Layer 2 of a small transformer language model trained on English Wikipedia (10 layers, counted from 0, width 128).
A neuron adds its activation times its output weights to the MLP's output. To switch it off is to set its activation to zero at one token and run the rest of the model.
A neuron's activation on a vector x is GELU(gate . x) times (in . x), where the dot is the dot product.

Input weights of the MLP neurons that the questions are about. A number n stands for n times 0.0023.
n11 gate: -42 -46 -34 1 36 24 4 20 -28 -21 8 -17 70 42 10 15 -16 -57 -20 -2 -17 35 -56 12 0 -5 -11 -25 9 -3 26 -47 31 34 -8 49 21 -20 48 44 22 -21 2 -6 0 18 -30 -48 -5 -33 11 -14 -3 -62 67 33 -10 6 -45 -28 -24 15 23 -14 74 24 -34 27 18 -12 -11 12 -14 8 -5 -3 -13 -53 -24 16 -11 -11 -77 -5 -15 6 30 -17 46 -61 3 -16 -3 -17 -44 -9 50 -19 12 6 -14 40 -18 35 -15 60 2 -34 -10 20 52 17 -6 1 -25 11 49 -10 6 53 37 -10 25 -29 8 -11 -13 -31
n47 gate: -17 14 6 -17 40 30 -38 -25 7 -27 -40 63 10 -26 45 -2 37 1 -7 22 25 29 48 -5 -47 39 34 18 -24 3 -26 12 -27 12 -44 -12 17 -3 -21 -5 4 22 27 -43 51 37 -41 -36 -51 44 -24 -10 45 -36 -1 28 -25 -32 -20 -3 -15 -15 -14 70 35 -1 8 -66 74 27 -56 -6 -35 15 -19 51 -6 33 -41 25 3 8 45 1 -44 63 14 4 9 -37 -33 -13 31 -13 3 16 -13 -20 19 -7 -13 11 23 -5 -5 40 14 19 26 36 10 2 -1 -36 -23 12 26 -48 49 42 -34 -9 -21 55 -10 12 2 4
n73 gate: -14 3 19 -6 -56 -12 10 18 -5 -32 -25 11 -28 -2 -32 -2 1 19 32 19 18 31 -16 83 -43 -23 30 -37 -32 -29 52 -44 -7 2 -26 23 2 21 3 43 15 -9 42 13 -24 -4 16 -10 -78 43 37 14 31 -22 -15 20 0 -11 -17 26 -32 27 4 -7 2 11 -37 10 10 3 1 49 -82 24 7 33 26 -43 -30 14 2 -11 39 -25 9 2 35 47 -10 33 -2 9 -6 -23 -40 -31 49 -30 3 19 19 16 18 -40 34 2 -2 -43 3 17 -7 -40 -20 -27 -18 32 6 -14 -14 10 -4 24 -1 -10 6 11 -7 -58
n90 gate: -18 -42 22 -40 6 46 -19 58 27 -53 7 20 -8 -21 -43 -9 -8 -21 -1 16 -3 13 16 39 48 6 16 7 7 -5 -13 13 11 -11 -7 16 33 0 39 -8 16 6 -10 -49 -9 7 37 10 -9 15 40 7 -11 -50 -15 44 7 11 -9 7 10 28 -28 0 6 -5 -4 47 -3 -33 -25 19 49 -34 -7 -47 1 -57 -27 36 11 -1 51 -26 1 -18 -22 -15 75 -6 42 4 7 3 26 -54 11 44 5 -11 -12 -5 -14 10 -5 50 -75 5 32 -12 -29 28 -23 14 -56 34 35 9 43 11 43 13 34 -34 -16 -72 51 -30
n11 in: 68 15 1 -13 10 3 34 26 8 -5 -68 34 -11 -21 -15 58 -2 36 3 15 -50 30 -15 20 -50 36 30 29 -13 40 -9 13 37 -3 -3 -9 -36 -2 31 32 -21 -28 -19 29 7 0 7 14 59 -5 -11 -28 -48 5 17 -44 -20 -18 12 -6 35 4 17 -22 8 -3 26 49 3 -29 -1 -12 53 -66 34 -55 15 22 26 5 -3 -44 15 -3 -53 30 -6 12 -31 27 42 25 28 -15 7 20 4 27 8 27 -15 -18 48 23 35 -19 -14 27 -71 -10 -14 38 7 -14 26 35 -29 29 -20 -1 -62 -30 15 -8 15 -44 43 22
n47 in: -30 17 -24 39 -20 20 19 -7 9 15 39 -50 1 -15 -21 -31 15 -7 14 -2 -79 -6 -5 -9 44 -48 20 7 -17 -20 27 49 28 50 -14 -7 2 4 -12 -32 -5 -1 -22 -4 -1 6 -42 -2 -46 -37 11 5 -4 8 9 43 -9 -8 -31 6 -14 4 36 13 -36 45 -13 32 -25 37 29 -15 55 -13 7 -6 38 10 -13 -35 35 25 -10 5 -22 3 -56 -18 -22 -16 23 33 25 -26 -22 -13 18 6 -26 -13 -42 -15 -5 23 50 -19 95 78 17 -20 -46 -9 -20 14 10 6 -51 23 -35 26 -27 17 -20 49 -8 -18 -80 76
n73 in: -4 64 -61 39 4 38 40 13 18 15 -23 40 -24 6 -1 -15 -1 -28 24 15 56 -20 -94 -7 -44 6 23 6 -7 27 -2 -13 -8 -6 -44 33 29 20 46 -18 -48 31 68 34 13 3 27 -10 -53 56 49 -47 0 25 26 32 2 50 22 50 2 -9 -4 -62 39 -1 -20 9 5 28 -16 12 -63 46 -6 -45 26 -19 -56 10 -46 13 -18 -19 5 74 56 23 -40 28 12 -13 32 -8 -27 8 31 -41 -21 32 -36 -6 -55 -7 42 6 15 -34 48 4 21 -7 16 -44 1 -24 -26 -2 1 -10 36 23 48 3 -6 22 45 -10
n90 in: -42 -40 22 1 40 36 0 -2 3 8 -73 15 -21 -8 -27 79 -22 -76 -37 20 -4 15 -35 -19 -10 -10 16 37 -64 30 23 -47 -4 51 12 54 39 2 58 -7 19 2 83 -15 16 11 -27 30 -17 -6 17 -7 -15 36 -54 -26 5 3 1 22 15 -21 -18 34 -11 -6 -60 -23 -21 -12 -8 -27 21 -2 6 36 43 -38 0 4 1 34 18 3 9 -1 -20 -18 19 -19 -9 29 3 14 13 -31 -29 16 23 -2 -12 -10 2 12 -30 26 -18 -25 15 -28 -55 46 38 -4 -22 23 9 -33 27 35 13 9 8 -16 -35 -11 10 -64

Output weights of the MLP neurons that the questions are about. A number n stands for n times 0.0021.
n11: 47 26 -25 -5 -16 -19 18 9 -7 2 12 -2 -26 -32 31 -10 -29 48 -30 -4 11 -25 3 16 -68 16 6 7 27 40 -25 -15 53 7 -7 14 -21 -36 -22 -14 -2 38 19 -11 28 -3 -24 -10 20 14 22 30 2 67 -35 -6 3 -8 32 40 -14 20 6 17 -12 19 20 4 -24 -19 -47 -21 9 -17 25 -26 -43 20 20 32 6 -9 -3 -24 6 23 14 -10 -10 -16 3 -48 -17 57 6 35 -21 -8 -21 6 7 -22 1 25 -13 -41 9 12 36 8 7 -7 -16 -13 10 35 -49 34 13 69 -44 30 -12 -11 -25 27 -26 -45
n47: -15 -24 3 22 -13 6 -6 34 34 4 -44 14 21 22 20 20 29 6 -1 35 4 -10 26 -36 -63 -22 -18 35 19 13 0 0 12 -31 -41 9 17 35 -65 -29 27 6 -3 -44 -10 -5 -31 20 -25 -9 29 -37 15 -3 -1 -5 -33 -56 -12 56 -17 -12 -2 7 17 -23 1 -54 32 14 -20 -21 -36 18 -5 32 53 23 -9 13 -20 6 3 50 -36 5 7 0 26 -2 -11 -18 -6 3 21 18 -10 14 13 9 8 17 11 0 -23 29 21 -12 14 -4 -5 -46 -2 -46 -4 -5 -22 -2 66 -11 -33 -10 22 -25 -15 20 74 -27
n73: 2 -31 0 -9 26 -19 -29 -10 17 1 30 -38 38 22 3 9 -8 4 -66 -26 -44 -35 64 -36 33 5 -15 3 39 8 -27 51 21 4 21 -1 -22 -17 -26 -16 20 21 -34 -18 13 0 -12 -28 94 -37 -30 24 -35 5 23 -12 -5 -22 -17 -26 1 14 -14 60 1 13 24 -32 -42 -1 11 1 55 -14 5 7 -29 32 50 5 33 14 0 17 9 -24 0 -19 18 -12 -20 11 -1 1 2 1 -18 20 53 -6 7 -12 -36 56 -12 -38 26 26 -6 6 -4 41 -13 46 19 -8 21 25 18 10 -7 -29 -52 3 0 -18 -38 16
n90: 26 -8 17 -6 -21 -3 -15 -36 -5 -24 26 10 -25 23 12 -38 -24 28 6 -4 -3 13 25 -10 40 12 31 -8 2 5 5 10 42 -15 15 -9 -20 -20 43 18 -12 8 -59 -19 14 58 22 -6 14 1 6 -13 4 -24 -21 48 -13 13 -24 8 -24 14 -9 27 -25 -30 -9 33 45 -34 6 3 -32 -12 -9 -40 -21 -8 -32 -3 2 -31 31 -4 14 11 -17 29 -3 15 -19 21 31 23 -9 18 -9 29 -9 -8 24 13 -8 -23 15 -54 -4 -22 -9 5 -8 -11 0 -10 -16 -7 16 -29 -6 -21 -35 21 6 15 -22 23 -13 -2

Each question names a token from some text and the token that comes next. It shows the vector x that enters the MLP there. A number n stands for n times 0.044.

Then comes g, the gradient of the next token's log-probability with respect to the MLP's output, scaled to length 1. A neuron's effect is roughly proportional to its activation times (output weights . g). A number n stands for n times 0.004.

" dis", then "lik"
x: -1 -7 19 11 12 -13 -17 6 -16 -12 33 22 12 14 5 -13 38 -9 -17 43 -24 31 30 -8 26 -9 47 -31 15 33 -26 -7 -30 14 20 -31 1 32 -25 -10 37 -5 -16 3 9 15 22 -5 -43 20 5 20 -18 -2 -13 5 30 55 5 -9 3 27 -20 27 -2 12 9 14 -14 -40 10 1 7 -19 -6 -14 -25 20 -4 10 18 11 10 -26 -23 -19 -14 -38 -25 15 -23 -17 17 1 -88 7 10 -9 8 30 -3 23 -34 10 9 12 12 -67 25 -15 -11 12 -18 -28 -42 -3 4 -54 54 9 0 -7 32 -27 14 -8 -20 -30
g: -9 -40 -32 1 -1 -33 -34 6 -15 12 13 -25 -16 -30 7 -9 -29 0 14 16 -35 21 -4 21 15 -15 -6 45 -36 5 -55 -25 -15 -38 -26 -5 -60 20 -22 -28 17 22 20 -15 2 -7 -19 29 7 9 -1 15 28 -1 4 -11 4 25 -11 -13 10 -5 28 -5 -36 54 16 -32 23 -10 8 0 23 28 -18 23 1 4 43 35 4 16 11 -3 5 -25 -8 0 30 -22 26 6 -3 -11 7 -2 38 -1 3 -15 8 -4 14 20 -5 6 -12 19 -16 -7 34 -3 -13 14 -7 -21 18 22 30 3 -30 60 5 5 7 20 62 -11
Which neuron, switched off, raises the next token's probability most? n11

" king", then "'s"
x: -39 -3 0 -17 -2 -12 3 -24 1 -11 -21 20 -26 -17 -1 23 26 3 -11 24 -8 -36 27 -7 10 7 -1 -19 -1 10 -15 7 -28 15 -1 -24 0 -15 35 -11 -29 18 47 -21 6 7 24 11 7 22 24 -30 37 30 -10 -2 10 35 44 -12 -5 22 -23 -12 20 22 23 -17 3 -39 -6 1 -47 -50 -53 -20 2 9 10 0 -5 13 -19 -53 -38 -5 19 -5 -46 -14 -7 12 17 -14 -5 -9 12 3 -30 8 -23 10 4 19 17 -42 9 3 -10 18 -11 15 2 9 -12 29 40 -65 -37 2 -13 1 -12 13 6 27 6 -57
g: 4 6 5 9 -48 -29 26 -31 -11 -40 -42 -1 -16 -3 4 17 12 -36 25 -18 -11 -21 -11 30 -7 -35 27 11 22 4 6 -12 19 -23 11 -10 -38 7 45 7 -11 -10 39 9 -14 22 -1 41 15 60 -12 -16 -26 -9 -20 -19 -7 7 -42 -16 -19 -9 -38 13 15 -13 -13 10 7 30 -26 6 22 -13 17 12 -15 -1 2 10 -4 -13 -8 -42 -13 21 -42 32 29 -4 -5 -12 -4 0 -19 -10 34 3 -35 -5 49 35 -7 -17 0 -5 -32 39 -25 -18 -12 -11 1 28 -3 10 43 14 15 -20 -30 15 -19 7 13 28 -13 28
Switching off which neuron hurts the next token most? n47

"g", then "ern"
x: 1 -19 7 -3 13 1 4 -16 2 -10 39 -35 -51 2 4 -46 17 13 -44 35 6 -58 -31 37 -19 -3 31 2 -11 -13 1 9 21 10 10 -2 -27 7 11 -11 -51 1 -14 19 13 39 34 6 42 -9 12 -24 -35 -17 -2 -22 14 -12 -19 -12 2 -9 -19 -8 4 -1 1 21 8 -30 -7 8 -29 -58 -28 16 -13 -10 10 -10 0 -14 53 -58 13 -14 10 8 -39 14 -45 -13 15 9 -12 21 0 1 -21 -13 -12 34 -38 -19 15 20 -5 20 5 15 3 7 1 1 33 -3 52 -45 -1 14 -3 6 6 -4 -4 8 4 -45
g: 11 -18 -9 -6 8 -34 -8 24 -14 31 15 1 9 12 -1 -18 -30 22 1 27 -7 5 -14 36 7 4 34 26 20 -22 -21 24 -28 20 -5 49 14 9 8 -12 11 25 -6 15 -12 -16 8 -18 16 -29 -4 -44 -13 -46 3 -25 17 4 -23 -12 7 8 -48 -6 3 -4 -28 36 -8 25 39 -5 16 -20 18 -30 -28 20 42 -6 26 47 25 38 11 15 23 -43 43 -10 12 7 26 9 -30 -6 59 -29 -14 30 -33 -5 -21 3 -20 -40 6 -16 15 -14 -7 17 -5 -16 17 -2 -12 10 27 -29 -11 10 17 11 27 16 -25 0
Switching off which neuron hurts the next token most? n73

" ob", then "s"
x: -49 11 -9 22 24 16 1 1 -37 -3 26 1 -10 21 6 -6 5 -13 6 46 -19 29 35 -21 -7 -21 43 34 31 14 -7 19 -3 42 15 -32 -5 -5 42 -1 -19 4 -4 24 -7 8 20 -9 7 12 46 -4 -7 -27 5 -17 -9 27 -46 -32 -7 -4 -25 2 5 30 11 -7 18 -4 7 9 -32 18 -43 -27 19 15 -20 -1 6 4 -21 -52 10 -10 -35 -5 -21 -19 18 -4 -30 1 -58 7 5 6 -10 22 2 9 -92 21 -1 -13 -30 -39 -17 -18 7 4 -8 -17 -10 -38 9 -20 21 -22 19 -6 -46 3 29 7 5 -18
g: 22 20 21 -11 20 -29 39 3 25 6 10 -31 23 -22 -33 13 -25 21 7 14 -50 -18 0 -4 -17 -3 48 10 15 6 -33 -4 38 -35 18 20 24 -33 0 3 22 -2 -4 -4 2 -17 19 25 -26 -11 -15 -1 29 15 0 9 -7 -3 -30 -1 29 -28 57 -8 14 -2 -36 -3 39 1 18 -20 -35 -8 -2 25 17 2 -1 27 31 2 11 -7 9 18 -35 -3 -60 -6 12 31 -2 -22 -38 12 33 -20 -20 1 -24 -21 -20 -5 2 -10 -6 1 -25 6 -2 -32 1 -51 32 -24 33 32 16 14 -5 -6 14 20 17 -20 8 -39
Which neuron, switched off, raises the next token's probability most? n11

" from", then " a"
x: -16 -39 12 14 -1 -5 11 -11 -16 29 10 -33 -32 -24 30 -25 22 -15 -34 42 32 -8 25 -40 -3 -10 50 5 -4 -24 -36 -25 -48 24 -10 23 6 24 16 -1 -51 -43 -40 -21 -9 18 -1 2 12 -5 -18 -30 30 -34 -11 -14 6 -31 44 -18 -21 -32 -14 -60 27 18 -27 -3 -3 -5 -22 16 -20 -40 -35 -29 2 15 9 3 -4 -3 -22 -34 18 0 -18 -1 -6 -24 -7 -20 12 -6 -61 23 25 -10 -10 -1 8 2 -23 -9 37 -6 -27 5 -3 -10 17 -3 25 8 -16 -16 -13 -33 -7 28 -1 -25 -2 -9 3 2 -21 -27
g: -2 0 -10 -2 -3 -14 37 9 -5 -17 -23 -9 9 27 -29 33 -10 0 8 -14 -27 11 -5 15 -8 13 10 44 0 16 9 -1 -26 -11 -17 10 9 21 3 37 14 -26 -59 7 -19 9 27 15 34 -46 21 -36 18 59 35 34 30 0 9 22 -13 -53 0 -30 -20 -5 8 13 12 -43 15 -25 -29 -20 19 -20 13 -14 33 -23 8 17 -26 -4 -21 0 -42 43 23 6 -11 -4 30 19 7 -15 -13 -25 -14 -9 16 -20 -3 1 22 10 -7 34 -10 -2 -3 25 8 5 12 -7 32 17 43 27 15 14 32 -1 19 3 4 51
Switching off which neuron hurts the next token most? n11

"20", then "19"
x: 21 -38 35 -4 0 14 39 2 -14 22 20 -33 17 3 5 -38 -8 0 -39 33 -17 -8 17 17 -17 -10 67 -4 11 36 -10 -39 8 37 7 -22 -31 -18 13 24 -54 -13 13 27 17 12 1 4 -3 19 29 21 -6 -10 -3 -38 12 -6 19 -4 13 -28 -20 -21 11 13 29 29 -4 -30 16 18 5 -39 -5 16 13 23 7 25 3 -3 5 -54 -10 10 -20 6 -26 12 2 -5 1 -16 -80 24 -1 -9 -32 26 8 10 -4 13 23 11 16 11 -12 5 35 13 34 -6 -2 19 17 -29 4 45 -28 -9 30 -16 -11 19 -10 -51
g: 41 24 0 -18 -21 -1 -37 -4 -7 -20 14 20 37 -5 12 -19 2 16 19 -20 -16 6 -20 11 -29 11 14 -45 -6 21 0 -15 -5 9 -6 21 4 -5 23 1 1 35 -14 20 15 -17 -17 -13 9 -28 -2 9 2 -3 -23 -22 10 -5 -11 23 0 -10 -48 10 -6 -11 -42 20 -17 24 11 17 35 43 8 -15 14 7 8 -12 -20 6 -44 18 -55 21 18 41 -4 10 -9 4 -27 17 14 -8 -10 3 2 -35 -17 -13 -82 31 -38 -1 -1 -36 -39 -3 54 16 3 -18 -5 -4 12 -23 -5 44 21 -34 -16 19 -19 -20 17 12
Switching off which neuron hurts the next token most? n11

"\n", then "This"
x: 39 -35 16 3 -21 -10 8 34 -12 -17 -11 -7 31 15 4 -37 -37 36 -14 15 24 -40 -38 -2 -10 -4 -4 -12 -1 -14 -38 1 -10 -13 12 2 -6 16 27 -20 -1 3 -24 -9 17 20 24 4 -4 31 -9 -22 7 -6 -20 11 30 14 4 19 -7 -29 7 -74 -29 5 7 -4 18 -4 -35 10 -20 -12 -33 -23 15 26 68 -4 0 7 -21 -22 12 -34 -12 27 -20 4 1 -8 -27 -5 18 34 31 1 -3 -12 -3 -20 -23 4 4 -4 -33 -8 0 -11 12 -9 22 -55 -30 28 -6 -69 36 24 -7 -16 8 -25 15 9 -10 16
g: 6 3 8 -26 -17 23 -12 6 4 -50 -28 7 -19 -15 -27 -12 -21 18 28 -44 3 6 15 -14 -49 -13 -5 -2 3 9 6 -22 -13 -46 0 17 34 -38 -28 1 -12 -30 23 -5 5 20 3 1 21 -71 -6 -9 -8 17 -3 -18 16 4 38 -22 -14 -2 -17 -9 -21 14 4 -34 -27 4 -75 6 -5 1 -8 7 -22 -2 -1 27 -4 -21 -9 20 0 37 0 36 25 16 9 -27 -14 -47 -10 27 -13 0 -1 -2 -27 10 -57 0 15 -8 29 -60 -6 -15 -21 41 9 -3 11 18 9 9 18 18 12 -13 6 13 -4 -11 8 -9
Switching off which neuron hurts the next token most? n47

" 2007", then " approximately"
x: 22 -25 -25 1 -6 -19 42 13 23 9 22 -27 -3 -6 -20 -16 -3 16 -23 10 -16 2 16 1 6 16 50 44 18 28 0 13 27 17 -29 6 -3 -27 10 -10 -26 7 -4 33 4 30 -22 8 -2 29 4 8 -14 -14 -14 -7 6 -23 44 -4 2 -5 -4 -24 19 35 3 3 -6 0 2 -1 -16 -48 8 -37 7 23 35 24 7 -8 -15 -73 -3 -39 43 -18 -25 -31 -5 -23 -11 5 -58 48 28 1 -9 9 -9 -17 29 26 26 16 -29 -22 28 -2 -10 13 42 -6 -10 19 -10 -33 -21 46 -23 -13 7 -4 -14 13 -43 -51
g: 16 24 10 7 -22 -34 -15 23 31 -3 -15 17 -14 12 8 27 -1 -15 -2 21 11 7 11 -18 6 3 18 -20 -23 -1 -20 -9 9 -27 -13 -13 35 6 -32 10 48 -40 20 -19 -7 12 -38 0 -10 56 -11 -13 6 0 7 16 -1 -8 65 -28 -9 -16 1 23 -21 2 -26 0 -2 -20 -42 -7 -70 3 -31 -23 -11 9 -2 -15 0 -6 5 22 -13 24 -26 5 15 13 -6 31 -23 -23 -17 31 -3 7 29 5 11 22 -25 -8 7 35 7 39 31 -9 -17 20 1 -6 56 -42 -17 27 27 -13 56 4 6 3 -2 -26 6 16
Which neuron, switched off, raises the next token's probability most? n11